Layer 2 of a small transformer language model trained on English Wikipedia (8 layers, counted from 0, width 128).
A neuron's activation on a vector x is ReLU(weights . x + bias), where the dot is the dot product.
The model reads these tokens: "the " "S" "i" "x" "th" ". " "During " "the " "185" "1 " "and " "185" "3 " "s" "ession" "s" ", " "he " "served " "as " "Pre" "sident "

The vector x that enters this layer's MLP at each token. A number n stands for (n - 500) times 0.0078.
0 "the ": 672 417 525 538 616 572 570 385 314 658 500 402 530 484 444 322 441 671 339 500 506 444 531 474 453 449 536 628 618 484 439 405 601 523 523 388 457 471 505 423 288 415 548 605 486 509 543 501 594 364 509 504 468 458 339 422 571 434 506 369 549 459 499 485 419 489 557 564 459 509 453 501 341 515 540 386 528 432 623 463 349 599 503 291 372 384 581 511 591 609 745 487 500 510 559 619 498 494 549 431 478 520 427 500 397 586 640 415 468 437 451 358 333 331 484 506 508 507 435 579 600 737 505 490 288 514 501 493
1 "S": 666 387 446 511 338 459 658 358 469 412 512 410 393 461 489 400 494 586 457 502 338 392 533 466 489 517 595 686 762 475 409 423 469 504 514 443 590 443 551 499 359 507 635 616 604 372 493 465 490 527 453 443 451 568 508 480 498 387 508 470 557 563 541 476 374 368 469 516 537 520 446 525 354 465 541 628 422 569 943 436 457 543 602 354 473 511 514 468 571 650 654 321 381 390 556 628 411 481 421 398 594 469 395 500 345 515 485 476 485 395 528 365 424 562 494 530 459 553 559 594 619 717 372 466 445 428 489 425
2 "i": 704 428 347 624 470 446 630 444 421 460 483 425 484 534 467 399 498 617 431 647 358 423 460 524 618 398 689 546 756 441 495 282 513 389 504 458 581 503 452 447 489 462 577 749 472 456 556 453 389 383 432 572 518 432 523 423 569 530 489 374 338 487 593 475 420 389 545 439 528 356 565 575 279 442 552 514 496 629 938 523 419 585 664 468 457 456 493 408 636 471 560 373 480 452 570 552 451 535 435 386 532 455 471 500 413 527 495 349 425 341 527 374 337 560 454 576 450 493 474 569 726 597 473 379 481 433 524 432
3 "x": 645 405 318 604 506 527 453 276 551 563 420 360 464 540 472 423 477 620 459 551 408 456 420 497 529 482 506 508 651 411 489 175 436 514 615 370 480 428 518 421 533 518 612 576 522 522 536 421 562 582 447 528 435 484 576 462 455 501 585 375 495 555 587 468 401 432 552 463 556 357 459 506 473 460 558 552 476 570 977 577 469 523 606 453 608 504 443 396 577 433 594 403 536 420 569 471 517 548 479 437 554 549 442 500 438 499 548 520 432 188 438 378 389 439 471 471 395 540 580 591 649 685 475 382 417 373 747 417
4 "th": 637 348 415 529 478 495 464 349 558 511 475 439 366 490 544 436 534 636 423 607 383 428 308 451 446 484 526 582 638 452 397 330 482 446 551 446 640 315 435 439 447 539 631 663 428 502 492 464 513 489 493 483 453 449 475 429 518 424 473 563 422 657 532 473 435 431 545 542 423 236 544 501 315 462 563 489 561 637 933 492 515 493 610 533 545 473 493 488 568 513 538 475 567 467 569 540 462 568 492 356 607 576 463 500 350 502 573 486 374 406 480 373 325 615 536 425 386 403 571 587 656 667 379 453 343 341 744 446
5 ". ": 652 434 435 577 441 522 566 402 395 458 472 420 312 540 476 363 565 599 431 451 493 552 520 432 489 440 597 634 637 494 501 458 447 485 645 481 595 468 542 435 479 479 521 633 533 444 514 450 512 370 367 492 489 356 495 506 493 403 404 415 438 459 537 472 388 477 493 497 410 493 445 447 335 431 547 494 476 589 510 550 422 619 718 394 546 497 491 548 483 482 678 383 563 472 569 506 500 436 527 414 525 554 417 500 419 585 579 575 410 445 378 378 177 505 660 478 443 426 581 543 559 787 457 471 527 472 694 433
6 "During ": 637 365 491 504 406 534 527 380 376 519 551 387 555 597 487 381 566 635 323 400 522 375 457 435 484 511 540 641 628 522 390 490 494 462 497 568 577 536 533 506 475 414 485 506 248 549 498 398 589 459 453 441 495 356 418 566 563 452 374 498 494 482 578 482 395 511 618 538 424 590 519 429 349 535 545 519 486 630 528 504 366 540 531 372 496 454 550 489 579 525 572 481 532 439 582 657 440 371 499 449 496 418 380 500 449 537 540 464 475 441 745 350 318 462 471 549 476 545 433 540 531 848 316 416 478 451 531 422
7 "the ": 642 409 399 507 424 490 501 331 478 472 551 395 446 577 482 390 533 624 332 520 504 408 573 506 551 490 550 571 699 454 438 356 498 430 552 484 583 477 479 469 333 416 436 555 430 543 532 455 534 431 534 479 472 470 549 444 513 411 508 418 526 535 515 478 399 594 598 535 471 523 475 509 430 517 570 582 507 522 502 372 465 738 505 341 413 466 608 405 564 577 678 337 415 427 568 553 508 437 549 411 614 571 327 500 428 509 500 519 463 350 559 374 346 343 492 519 430 557 416 577 496 777 511 343 419 405 514 554
8 "185": 628 436 357 635 496 555 511 253 524 403 468 400 432 553 507 376 569 573 353 401 590 198 591 463 561 483 467 496 602 520 535 618 525 422 640 412 588 585 497 447 385 490 560 684 598 531 545 385 433 493 372 456 453 605 613 455 521 508 535 416 534 564 550 471 425 462 497 548 467 422 662 500 396 385 574 465 460 599 478 477 499 514 476 354 469 437 519 620 503 544 550 424 485 339 586 690 493 456 479 460 558 608 463 500 435 528 500 355 491 294 473 377 273 506 450 462 480 388 536 590 753 706 393 328 410 361 575 438
9 "1 ": 614 436 476 568 520 460 541 417 544 371 423 449 504 510 479 439 623 602 375 544 559 464 530 490 407 535 499 369 771 510 365 514 533 518 491 416 676 534 486 451 444 419 528 655 388 540 607 427 425 514 397 461 471 499 415 524 488 511 383 475 566 439 527 474 394 415 561 420 514 511 555 440 382 491 557 481 493 582 486 453 524 597 565 297 585 418 503 461 588 553 702 321 480 388 568 535 407 488 525 459 528 623 435 500 361 512 588 538 485 412 518 327 253 393 600 453 449 518 543 563 539 762 377 352 447 461 642 462
10 "and ": 635 578 479 456 447 544 522 421 529 394 504 352 434 507 454 458 488 620 488 581 469 381 542 454 531 461 429 590 651 487 374 532 598 573 610 447 466 455 532 450 457 372 582 528 476 551 541 414 445 425 515 509 508 346 467 471 531 422 424 406 528 541 503 472 387 560 571 552 593 539 605 547 431 446 534 445 465 624 525 379 356 628 557 369 414 486 533 459 526 531 658 399 485 423 570 641 513 453 584 425 583 503 399 500 571 468 515 436 408 389 536 363 266 440 543 517 379 475 514 525 544 809 443 275 463 447 515 566
11 "185": 623 469 379 640 511 563 526 262 497 420 456 407 402 532 492 416 563 571 425 413 524 194 556 509 560 502 430 464 609 521 515 620 534 448 638 438 568 570 517 451 400 498 546 677 625 527 564 394 418 531 385 441 440 612 588 462 520 523 530 417 557 562 531 471 429 470 490 539 462 437 667 488 392 365 569 446 440 576 445 426 490 511 486 339 487 459 499 637 523 542 548 448 490 356 590 705 484 446 494 434 557 648 460 500 433 508 502 368 495 342 485 378 247 478 470 448 483 367 547 586 744 705 390 326 396 360 577 440
12 "3 ": 609 474 476 534 529 478 515 400 530 414 428 445 489 469 460 422 608 587 409 557 521 416 530 521 420 596 453 358 787 515 353 516 637 552 541 463 596 505 556 467 483 414 499 637 383 537 592 408 403 482 450 432 464 484 355 520 502 529 387 471 588 467 527 472 410 424 515 468 462 543 525 470 376 459 558 432 473 571 471 370 515 587 574 285 611 459 511 445 537 529 677 370 473 351 575 564 361 468 523 423 531 626 435 500 406 516 599 546 541 452 519 344 262 416 571 432 442 495 567 582 610 799 363 324 455 488 618 480
13 "s": 635 493 461 511 441 511 506 318 470 510 420 442 369 508 438 493 733 572 562 629 290 398 413 540 557 520 451 630 792 450 284 432 474 421 431 430 512 293 626 595 410 510 525 569 485 430 664 458 494 541 437 405 537 458 519 428 483 445 455 345 559 497 501 472 396 461 550 542 536 538 454 491 444 517 553 539 586 513 751 286 434 561 638 403 554 609 527 494 562 553 595 403 432 473 563 616 519 511 398 342 548 570 427 500 350 502 588 470 429 430 519 361 315 503 532 466 360 415 567 570 729 716 385 477 373 435 516 494
14 "ession": 610 484 396 617 585 598 431 444 414 458 360 456 457 534 501 559 595 615 513 528 366 349 498 520 596 505 600 593 748 525 426 447 449 404 579 463 534 556 329 460 461 419 431 621 605 499 508 420 467 550 427 509 444 539 576 348 620 446 528 391 507 484 488 467 476 489 548 569 451 447 550 524 384 468 552 465 422 588 693 286 403 521 588 343 525 576 420 519 549 609 495 460 551 526 588 459 523 381 434 379 489 502 378 500 553 490 663 463 449 454 397 381 193 465 418 450 356 473 607 604 731 681 294 418 291 377 524 583
15 "s": 617 456 396 534 470 548 475 331 530 507 430 431 306 531 460 493 733 562 567 622 315 443 414 530 504 515 443 642 799 446 286 439 464 410 434 488 550 279 584 594 413 458 500 571 427 447 611 470 465 602 507 431 556 473 485 420 471 436 411 388 493 540 495 468 399 472 506 548 540 518 411 503 374 534 555 525 587 503 821 396 426 543 642 385 536 672 495 471 517 579 582 473 457 554 567 571 477 485 398 324 478 582 441 500 365 516 560 524 449 476 437 382 282 543 544 407 359 433 589 600 733 713 392 538 432 404 546 463
16 ", ": 611 532 398 509 459 578 579 472 456 527 504 385 463 529 452 396 493 605 505 521 487 389 493 507 475 501 441 503 668 432 434 524 484 497 580 460 520 525 547 444 505 448 492 528 441 552 526 464 462 525 362 502 468 404 401 491 532 448 347 366 446 527 503 472 428 430 543 501 517 505 426 518 417 489 551 487 487 502 532 472 403 638 646 425 517 493 440 494 489 577 707 470 513 409 573 558 496 446 489 420 550 689 425 500 468 549 596 522 468 507 455 380 134 498 613 386 369 403 513 594 512 845 385 408 473 447 562 522
17 "he ": 599 504 592 510 464 560 475 390 549 430 501 368 410 571 431 401 606 626 494 498 423 305 375 514 498 448 528 688 648 428 418 438 443 548 548 499 455 497 474 499 440 323 493 550 506 602 555 443 474 467 441 498 469 517 434 481 599 446 443 445 458 481 445 481 432 371 515 549 474 522 572 458 485 448 552 456 512 575 525 432 387 582 555 453 535 528 496 481 519 614 623 523 535 503 594 505 556 537 576 329 589 510 364 500 456 461 541 411 486 461 526 367 219 501 598 620 312 451 488 568 441 844 418 416 385 351 520 510
18 "served ": 559 534 556 465 561 602 518 318 427 538 518 395 498 628 467 523 551 627 547 363 356 363 447 580 408 497 518 559 567 386 357 436 458 496 377 485 480 380 620 511 467 392 653 566 273 573 525 421 463 451 405 434 570 536 429 453 562 484 370 405 433 518 575 481 452 359 474 641 533 545 551 494 385 548 526 462 427 559 472 391 524 639 573 440 565 503 496 449 522 476 568 448 518 415 571 546 578 420 485 385 494 588 426 500 455 484 472 400 545 522 628 365 288 253 582 641 432 499 525 524 548 788 393 456 444 466 524 512
19 "as ": 606 500 392 507 477 504 422 437 504 457 539 322 406 531 420 439 546 589 520 431 340 487 473 560 489 459 528 599 461 426 389 482 469 469 644 432 392 539 684 472 489 423 540 525 475 596 572 464 390 391 483 431 465 547 393 472 592 465 450 433 522 450 554 479 394 433 656 603 477 543 559 502 407 549 544 511 531 587 402 432 435 602 577 455 529 561 467 532 514 473 607 480 603 456 559 583 526 402 525 420 542 671 374 500 447 449 552 355 415 497 599 361 314 376 543 558 521 565 512 578 497 871 481 285 361 400 462 414
20 "Pre": 608 318 495 570 444 415 571 420 517 514 513 338 438 563 430 575 606 581 542 375 455 440 395 503 557 559 806 730 700 492 385 608 381 478 645 367 528 564 523 607 494 396 547 611 536 565 625 456 378 486 477 436 505 619 374 508 583 401 523 531 524 489 549 481 407 515 590 676 452 510 536 486 419 421 520 511 465 598 649 336 455 509 549 396 345 479 448 403 479 450 532 413 410 469 550 664 480 402 549 361 557 491 411 500 388 407 505 487 477 405 591 378 310 407 451 530 508 567 437 532 607 781 463 424 313 354 395 385
21 "sident ": 576 506 512 620 629 527 563 447 468 408 471 359 513 557 427 566 475 602 577 416 336 415 509 489 412 557 566 457 594 419 390 490 554 589 557 302 504 524 546 482 487 477 525 693 355 565 735 444 413 371 433 433 470 552 406 503 548 465 488 418 542 508 468 479 467 341 526 590 465 518 471 549 456 417 533 383 391 509 442 547 481 585 613 486 522 512 435 447 548 462 578 437 559 386 568 637 390 561 559 396 618 540 349 500 466 472 566 388 540 417 512 364 190 404 568 567 434 507 588 545 473 841 439 388 391 438 473 537

Each question shows the input weights of one neuron of the MLP. A number n stands for (n - 500) times 0.00083.

n241 (bias -0.059): 522 743 567 406 414 511 439 822 670 542 523 520 503 379 582 358 349 487 449 659 597 413 507 437 598 496 393 284 346 510 409 860 625 319 430 489 400 871 464 526 443 588 650 386 383 660 689 322 467 555 457 469 497 329 603 407 454 369 330 406 575 494 375 564 508 454 504 300 704 672 473 559 436 567 614 354 365 426 439 626 546 438 648 455 543 472 510 463 528 687 579 350 407 376 495 291 392 394 352 657 444 536 524 485 517 601 554 507 675 537 356 511 530 489 573 436 410 489 385 641 356 476 379 535 504 355 458 374
On which three tokens does it fire most, strongest first? 16 ", ", 9 "1 ", 12 "3 "

n330 (bias -0.041): 554 401 534 392 481 555 447 329 451 594 632 590 577 550 641 339 613 576 459 581 588 383 550 518 439 420 509 382 460 483 523 415 497 527 448 472 326 391 543 241 553 417 410 401 531 375 708 506 634 461 497 428 606 439 666 316 401 540 526 436 500 489 511 623 557 478 439 557 320 585 414 398 854 460 511 482 512 594 389 506 395 469 497 516 351 325 617 445 491 625 543 536 506 392 458 429 746 532 620 521 587 441 373 497 425 505 509 653 615 449 399 548 514 442 603 631 491 528 465 453 347 470 677 570 699 513 346 474
Which token does this neuron like most? 7 "the "

n419 (bias -0.065): 624 604 750 481 544 617 602 500 536 575 673 451 468 353 496 296 391 553 564 438 676 821 374 359 395 403 222 529 494 415 497 458 437 363 518 611 494 692 485 430 430 382 362 421 378 396 466 435 525 378 441 491 589 345 427 443 391 405 595 506 327 457 523 522 498 372 599 503 438 619 430 497 597 440 560 515 564 500 416 682 536 500 529 490 414 518 423 437 536 525 530 580 531 393 542 382 475 456 545 513 530 466 485 506 449 691 546 568 576 748 406 517 595 458 518 434 398 423 370 562 488 493 512 692 484 344 433 398
On which three tokens does it fire most, strongest first? 0 "the ", 5 ". ", 16 ", "

n214 (bias -0.052): 475 563 600 534 558 439 345 566 374 688 525 412 565 419 543 476 330 594 695 392 509 506 269 561 477 565 462 487 568 548 352 738 842 488 448 553 580 616 429 476 609 448 399 462 474 600 346 558 565 431 431 463 589 370 459 486 439 386 389 472 568 394 516 534 441 509 584 538 590 410 353 414 441 526 364 465 503 564 466 515 474 453 388 438 591 626 632 472 540 426 517 520 604 525 552 556 553 439 514 591 290 400 390 488 529 510 486 600 600 901 506 484 491 485 379 519 420 634 455 469 464 467 592 532 533 488 418 638
Which token does this neuron like most? 6 "During "

n371 (bias -0.037): 475 650 503 532 634 527 319 620 500 594 492 350 584 512 506 509 518 431 513 489 555 433 445 513 479 582 530 450 599 480 282 756 617 559 421 381 511 576 549 245 568 522 450 497 782 560 464 451 487 423 422 511 472 526 552 248 564 409 590 547 466 469 343 486 636 503 624 457 587 458 450 511 568 554 502 511 440 443 451 514 587 452 580 604 376 587 564 631 505 492 525 438 350 591 466 530 536 463 416 621 497 523 503 467 519 470 428 476 560 432 318 522 545 408 337 657 384 564 593 493 478 488 511 524 489 634 473 469
On which token does it fire most, and how strongly? 14 "ession", at about 0.38

n411 (bias -0.071): 433 618 471 564 596 503 519 574 484 410 524 479 399 534 555 412 405 569 448 490 594 585 293 466 522 617 475 348 522 329 470 483 549 453 434 545 599 526 411 308 389 500 535 513 773 331 538 565 389 426 484 420 563 443 702 464 486 652 485 536 393 519 535 484 483 440 494 444 464 322 412 531 503 221 363 534 522 461 521 726 725 505 554 590 529 724 416 634 503 375 388 466 432 515 619 608 352 464 421 497 568 424 753 483 612 473 329 482 768 775 365 496 542 686 376 476 561 465 497 538 545 423 515 491 624 500 484 609
On which token does it fire most, and how strongly? 2 "i", at about 0.24

n282 (bias -0.036): 531 494 523 528 484 606 645 480 442 486 516 432 531 544 525 469 444 403 698 482 479 667 455 600 517 360 587 339 482 411 547 742 522 608 543 429 371 569 395 274 637 558 535 442 579 382 310 552 688 616 518 534 550 409 367 552 482 377 489 478 430 543 433 539 571 456 463 433 309 497 536 494 517 526 560 312 477 486 539 591 387 583 359 583 372 439 387 486 474 444 567 537 486 514 424 541 562 497 449 549 403 409 494 508 691 483 497 500 263 494 442 574 466 763 571 330 388 346 608 446 409 472 622 674 590 411 465 597
Which token does this neuron like most? 16 ", "

n372 (bias -0.044): 454 606 651 358 528 335 584 528 489 494 487 413 495 475 380 396 464 494 579 532 551 509 593 469 492 591 246 427 620 416 435 530 422 453 568 526 683 500 674 393 560 664 360 429 534 529 577 505 468 508 483 434 377 581 528 439 520 487 607 371 390 530 344 505 441 452 610 508 526 543 552 417 841 320 502 411 526 427 286 574 639 464 665 584 431 523 386 599 631 445 444 503 513 659 485 426 348 638 529 488 481 458 601 534 386 622 519 517 566 432 542 475 551 446 486 454 638 595 478 507 419 471 578 517 436 579 378 654
Which token does this neuron like most? 21 "sident "

n36 (bias -0.067): 432 721 514 389 554 590 363 562 481 570 469 520 582 547 560 435 386 496 505 570 439 551 741 505 584 511 544 500 389 443 427 538 440 519 374 639 511 517 412 518 555 369 572 508 621 586 555 604 480 344 399 462 474 378 626 464 452 404 612 521 593 456 334 578 576 591 560 513 444 568 611 612 696 467 617 424 429 453 510 431 360 486 442 494 483 388 613 523 462 636 538 319 390 482 514 374 520 457 365 730 484 487 571 442 567 555 471 409 417 402 325 502 582 544 443 565 533 326 513 553 494 455 521 503 460 384 481 632
Which token does this neuron like most? 14 "ession"

n209 (bias -0.032): 525 471 533 347 432 468 572 487 554 511 523 529 490 328 506 454 377 474 563 536 597 642 406 540 540 473 495 526 508 549 418 665 554 458 376 571 407 447 353 366 503 422 413 601 304 515 418 447 477 389 511 489 633 285 459 492 557 530 536 728 688 614 596 439 522 562 256 525 433 319 487 453 522 441 572 577 646 513 544 574 654 523 485 469 416 470 704 612 481 478 435 497 396 320 480 481 440 500 515 480 381 532 550 538 534 550 628 516 440 568 368 628 534 624 511 480 579 365 477 504 514 498 407 505 525 506 424 540
Which token does this neuron like most? 4 "th"

n358 (bias -0.016): 580 439 543 533 390 405 515 533 514 581 493 619 553 478 493 419 451 479 465 495 576 500 586 398 547 505 594 487 473 578 647 451 685 528 545 493 510 570 481 321 452 596 393 369 650 351 493 610 705 349 502 580 431 425 673 410 466 435 543 566 514 549 448 548 532 529 495 433 493 334 384 444 580 333 493 604 449 574 551 535 442 468 477 447 466 418 443 470 505 444 516 372 484 470 578 572 532 475 498 518 495 411 493 529 450 494 475 554 398 429 569 437 511 622 417 516 607 632 541 506 476 520 535 600 688 527 507 439
Which token does this neuron like most? 1 "S"

n467 (bias -0.026): 522 373 560 597 521 669 566 480 425 485 556 508 440 442 508 388 550 483 680 608 522 513 642 523 413 380 477 494 272 493 500 605 491 505 379 550 539 575 495 510 477 386 518 383 422 679 474 460 579 477 383 482 498 532 474 551 480 505 422 515 450 470 553 554 589 414 503 512 545 614 425 576 531 613 530 411 547 547 483 405 375 448 500 629 524 575 685 576 436 455 504 599 502 456 365 282 663 428 401 641 587 521 488 523 523 496 569 581 450 682 500 461 549 451 528 461 345 297 572 605 537 471 378 630 449 468 391 440
On which token does it fire most, and how strongly? 18 "served ", at about 0.35

n387 (bias -0.024): 623 457 445 369 473 435 544 719 492 444 533 653 487 370 518 453 516 514 479 581 419 590 490 414 540 440 574 468 574 502 479 587 521 455 465 539 415 472 629 610 516 722 525 368 453 518 475 696 551 417 517 481 637 309 421 439 421 424 503 495 508 459 533 555 533 473 589 472 455 680 495 527 448 532 482 452 587 534 435 606 475 445 578 517 599 397 660 659 634 577 561 594 482 552 387 484 613 430 432 573 524 430 511 393 468 415 567 450 453 406 625 478 564 448 473 461 423 314 466 443 489 466 463 750 539 528 451 766
Which token does this neuron like most? 13 "s"

n481 (bias -0.045): 523 481 458 483 480 548 430 446 373 616 579 587 459 640 616 436 554 606 547 493 600 473 419 490 458 644 484 493 326 670 571 702 536 273 536 744 753 716 307 312 677 617 523 405 435 464 365 418 518 551 330 411 472 380 611 445 437 410 475 645 576 523 594 447 413 712 487 443 430 332 622 367 686 561 476 430 546 425 463 592 669 505 500 493 621 442 449 506 567 431 411 474 442 515 515 738 625 571 445 661 420 383 340 430 404 552 558 592 536 554 448 528 548 640 385 383 642 520 447 336 460 493 236 442 493 407 484 435
On which three tokens does it fire most, strongest first? 6 "During ", 8 "185", 11 "185"

n76 (bias -0.058): 487 543 527 526 629 457 431 588 573 618 391 430 591 405 484 498 251 630 422 597 523 617 333 425 495 541 481 558 448 395 572 459 458 572 465 481 607 503 467 388 503 675 385 571 661 432 522 558 540 487 519 699 418 313 584 510 486 568 423 626 705 517 545 435 455 712 602 266 486 471 552 571 530 575 506 495 527 492 513 657 495 434 590 514 555 397 442 469 463 442 397 559 452 572 455 505 506 469 381 600 513 365 531 527 447 493 420 350 511 466 430 483 538 638 356 556 602 544 513 390 415 430 497 495 450 372 538 449
Which token does this neuron like most? 3 "x"

n397 (bias -0.035): 554 393 412 535 495 524 475 449 459 559 403 566 713 444 478 533 416 437 708 403 512 494 377 357 484 574 481 491 483 623 500 445 506 468 535 492 472 625 637 553 423 389 563 571 536 394 533 542 538 585 617 322 443 642 585 464 574 485 436 516 513 428 457 500 616 555 489 490 635 635 442 556 462 554 362 444 383 346 422 360 544 505 378 465 368 437 441 513 521 569 374 586 510 391 520 535 483 477 467 441 623 508 623 477 446 715 301 463 670 483 465 561 598 500 449 384 442 547 580 381 561 528 655 505 671 349 535 520
On which token does it fire most, and how strongly? 11 "185", at about 0.1

n248 (bias -0.048): 466 459 539 574 497 381 475 642 648 664 602 542 419 495 583 468 331 507 453 632 471 599 517 428 675 597 624 574 409 546 509 465 593 441 434 384 497 666 424 486 455 383 485 345 430 389 604 560 506 630 589 353 508 463 802 520 558 606 255 486 622 442 492 443 405 660 410 458 652 512 485 397 452 545 595 497 645 414 365 528 503 477 477 500 163 491 559 372 314 528 512 488 446 466 520 319 430 382 340 513 589 583 526 410 488 492 349 670 612 554 458 521 542 491 497 574 546 629 385 483 402 422 497 488 472 472 621 342
Which token does this neuron like most? 7 "the "

n315 (bias -0.033): 531 595 772 459 442 512 593 615 518 486 640 419 497 463 547 389 520 502 667 674 603 443 271 439 572 367 204 547 506 542 341 585 513 488 573 613 441 421 607 303 562 406 571 367 583 608 479 476 511 465 428 328 490 442 406 464 639 443 458 419 355 503 503 510 568 509 439 538 675 610 466 437 562 579 353 480 682 556 421 589 394 525 570 528 414 394 526 417 494 569 481 630 514 564 425 450 592 694 519 512 575 449 494 464 428 584 533 643 536 703 345 557 546 500 601 397 437 509 346 538 336 537 601 462 458 518 547 555
Which token does this neuron like most? 17 "he "

n113 (bias -0.051): 453 657 673 413 514 638 423 479 479 596 557 431 570 299 555 376 673 553 623 271 602 491 666 536 524 436 509 578 255 489 399 646 580 640 386 479 677 374 497 447 473 470 476 317 546 561 524 402 450 461 500 373 424 348 664 523 489 576 491 566 430 516 500 549 459 427 377 520 597 468 608 509 530 602 504 375 582 549 373 522 497 505 636 426 497 518 485 366 447 785 483 429 341 506 484 270 543 337 399 604 319 564 529 578 536 520 480 538 646 554 458 459 569 467 551 552 371 630 465 657 611 561 509 593 491 323 445 440
On which token does it fire most, and how strongly? 18 "served ", at about 0.74

n130 (bias -0.057): 486 328 602 587 543 494 653 660 384 453 487 608 503 508 605 428 516 529 522 503 399 497 644 614 472 537 418 419 489 571 462 615 590 328 542 365 574 673 324 531 352 503 477 401 355 667 640 528 286 428 491 431 571 449 424 455 552 456 492 425 495 433 408 567 622 551 447 531 456 373 473 572 557 562 564 325 429 492 465 411 607 403 328 628 545 601 561 527 586 617 505 425 405 379 522 452 345 619 639 663 508 523 424 499 445 578 388 497 725 500 517 509 548 413 575 465 509 373 460 566 537 441 599 545 541 555 336 562
Which token does this neuron like most? 21 "sident "

n326 (bias -0.007): 442 425 609 491 488 551 328 532 497 473 574 467 571 454 607 578 352 625 639 322 641 548 303 473 511 481 377 649 349 448 487 418 746 580 430 616 577 619 637 548 442 628 544 508 418 515 464 515 412 476 556 399 391 410 334 528 521 450 400 531 608 428 665 481 490 508 492 346 402 487 560 465 388 457 510 551 511 695 456 552 377 500 435 664 640 405 521 546 452 492 367 543 543 482 577 601 434 463 472 470 540 400 468 470 441 413 430 320 511 625 533 483 530 372 543 611 367 492 453 449 436 474 412 578 632 480 495 454
Which token does this neuron like most? 6 "During "

n55 (bias -0.042): 525 579 581 427 561 579 315 325 461 629 469 666 520 423 483 573 474 614 463 561 591 528 328 491 573 500 428 535 473 645 395 624 520 523 394 599 449 377 545 661 494 636 356 440 685 492 584 524 552 451 591 430 474 320 536 341 474 332 506 438 422 437 392 465 400 542 639 585 589 301 529 494 452 591 452 547 548 389 480 416 554 485 506 585 569 464 750 433 267 497 424 480 506 559 504 399 407 506 411 465 404 404 606 461 532 490 365 523 692 519 615 594 609 512 430 472 473 367 463 449 491 445 480 614 500 360 649 787
On which token does it fire most, and how strongly? 13 "s", at about 0.22

n0 (bias -0.016): 455 454 598 544 637 511 523 625 550 607 628 584 339 572 476 546 573 458 691 517 506 529 524 484 585 601 357 375 418 432 505 518 721 536 647 449 435 407 576 375 609 406 627 539 556 505 680 610 356 391 711 448 502 460 531 513 454 598 560 495 511 539 394 435 458 469 613 485 466 367 613 351 455 541 402 437 322 516 428 436 464 495 574 576 396 606 315 432 462 376 502 448 596 450 465 617 511 529 459 605 664 410 495 608 410 444 495 600 447 605 381 484 602 592 609 495 621 568 466 595 421 500 500 530 612 594 394 456
On which two tokens does it fire most, strongest first? 21 "sident ", 19 "as "

n48 (bias -0.064): 514 588 520 534 451 580 556 427 503 636 516 643 536 464 615 505 662 506 456 412 543 577 469 423 599 497 338 309 427 565 536 472 690 387 566 392 660 524 665 344 352 606 515 198 535 558 532 508 551 339 429 387 410 385 604 346 301 415 514 489 589 437 519 567 627 448 489 503 461 453 572 486 549 380 472 520 460 624 437 388 517 403 555 518 454 290 579 486 463 582 471 441 589 462 523 615 550 765 484 553 650 489 481 432 393 619 486 553 509 479 411 455 536 572 511 323 512 359 451 537 544 436 590 540 512 420 575 618
On which three tokens does it fire most, strongest first? 8 "185", 11 "185", 4 "th"

n455 (bias -0.045): 440 680 666 588 672 456 479 575 414 704 467 582 318 688 502 490 569 474 489 506 447 701 341 526 372 565 559 538 494 399 542 528 598 654 570 488 476 672 598 511 500 435 300 542 589 497 536 495 415 729 446 448 462 410 674 594 616 571 595 525 623 365 379 448 542 441 700 462 430 381 389 575 450 412 448 448 633 449 455 481 636 381 511 603 408 600 416 433 471 491 405 607 572 374 527 503 353 561 431 426 604 503 537 480 752 495 433 319 616 565 597 487 572 585 517 500 587 539 444 572 434 515 584 483 393 482 429 407
On which token does it fire most, and how strongly? 21 "sident ", at about 0.31

n257 (bias -0.050): 546 575 540 342 451 579 478 631 453 514 520 485 703 318 571 423 409 532 514 641 895 425 392 407 614 602 255 430 522 448 282 585 476 329 496 507 702 466 580 460 394 713 305 452 504 611 548 533 460 457 426 762 459 191 554 476 316 500 298 452 609 411 449 552 500 416 655 439 679 514 353 596 456 457 481 482 544 566 264 732 456 460 459 550 610 304 507 435 543 791 524 389 486 228 560 442 566 493 365 643 418 517 493 428 610 521 610 659 778 477 446 579 520 486 407 507 456 452 434 683 426 487 386 550 635 552 489 664
On which three tokens does it fire most, strongest first? 16 ", ", 9 "1 ", 12 "3 "

n501 (bias -0.067): 609 542 686 481 482 372 598 453 513 515 550 442 573 493 594 380 399 583 517 552 503 576 522 425 380 551 431 421 538 454 589 514 623 634 389 518 549 655 403 491 436 571 556 464 546 327 500 450 507 532 510 587 500 627 515 493 403 455 493 529 561 295 446 554 430 454 407 305 500 483 446 431 505 485 565 540 432 403 527 404 640 485 527 484 383 540 344 514 406 400 577 443 505 380 478 548 510 382 705 479 498 481 671 499 398 515 440 498 480 511 603 454 650 553 455 500 521 608 589 525 415 421 515 560 492 596 426 434
On which two tokens does it fire most, strongest first? 1 "S", 9 "1 "

n493 (bias -0.023): 504 714 519 341 494 485 322 677 441 555 503 530 488 483 509 569 572 620 677 290 579 554 557 540 475 353 434 403 368 368 414 470 521 616 423 592 434 591 676 377 528 519 405 362 390 434 522 458 494 637 672 585 395 403 556 503 307 405 671 423 503 420 555 478 528 413 522 428 494 345 317 506 472 543 598 506 519 432 405 464 522 505 426 497 503 643 433 600 543 579 464 460 576 518 572 272 402 474 660 638 500 598 443 552 537 500 580 603 500 422 574 411 571 236 723 359 588 446 642 707 437 521 607 494 413 382 516 343
On which two tokens does it fire most, strongest first? 19 "as ", 16 ", "

n232 (bias -0.036): 518 402 595 414 497 721 583 746 455 423 474 538 350 530 575 420 540 532 656 326 568 666 395 550 591 419 486 458 297 374 450 414 448 434 497 472 480 590 520 523 562 331 616 407 609 515 458 595 433 620 580 429 413 526 701 607 563 474 524 587 635 505 555 500 527 534 292 407 451 591 444 427 517 470 568 374 386 511 439 433 531 409 673 453 537 519 462 558 538 517 500 558 544 519 452 472 404 402 412 687 423 461 476 551 478 603 476 676 514 503 347 443 489 469 637 492 571 440 535 579 370 401 486 621 578 489 592 377
On which token does it fire most, and how strongly? 5 ". ", at about 0.23

n187 (bias -0.066): 570 640 759 412 569 432 573 503 555 584 425 542 524 389 546 500 564 554 550 458 590 545 566 473 430 536 541 612 406 458 469 562 433 487 486 394 356 474 420 689 550 454 383 494 511 381 403 554 495 449 517 497 490 487 508 505 560 624 674 409 561 377 362 505 580 673 388 607 619 524 458 540 464 339 522 389 624 343 340 491 431 569 385 509 530 459 556 552 446 481 443 576 312 388 435 451 575 449 523 415 540 412 495 579 524 449 404 393 566 540 683 468 575 352 613 578 572 343 542 553 553 488 570 581 367 694 396 586
Which token does this neuron like most? 0 "the "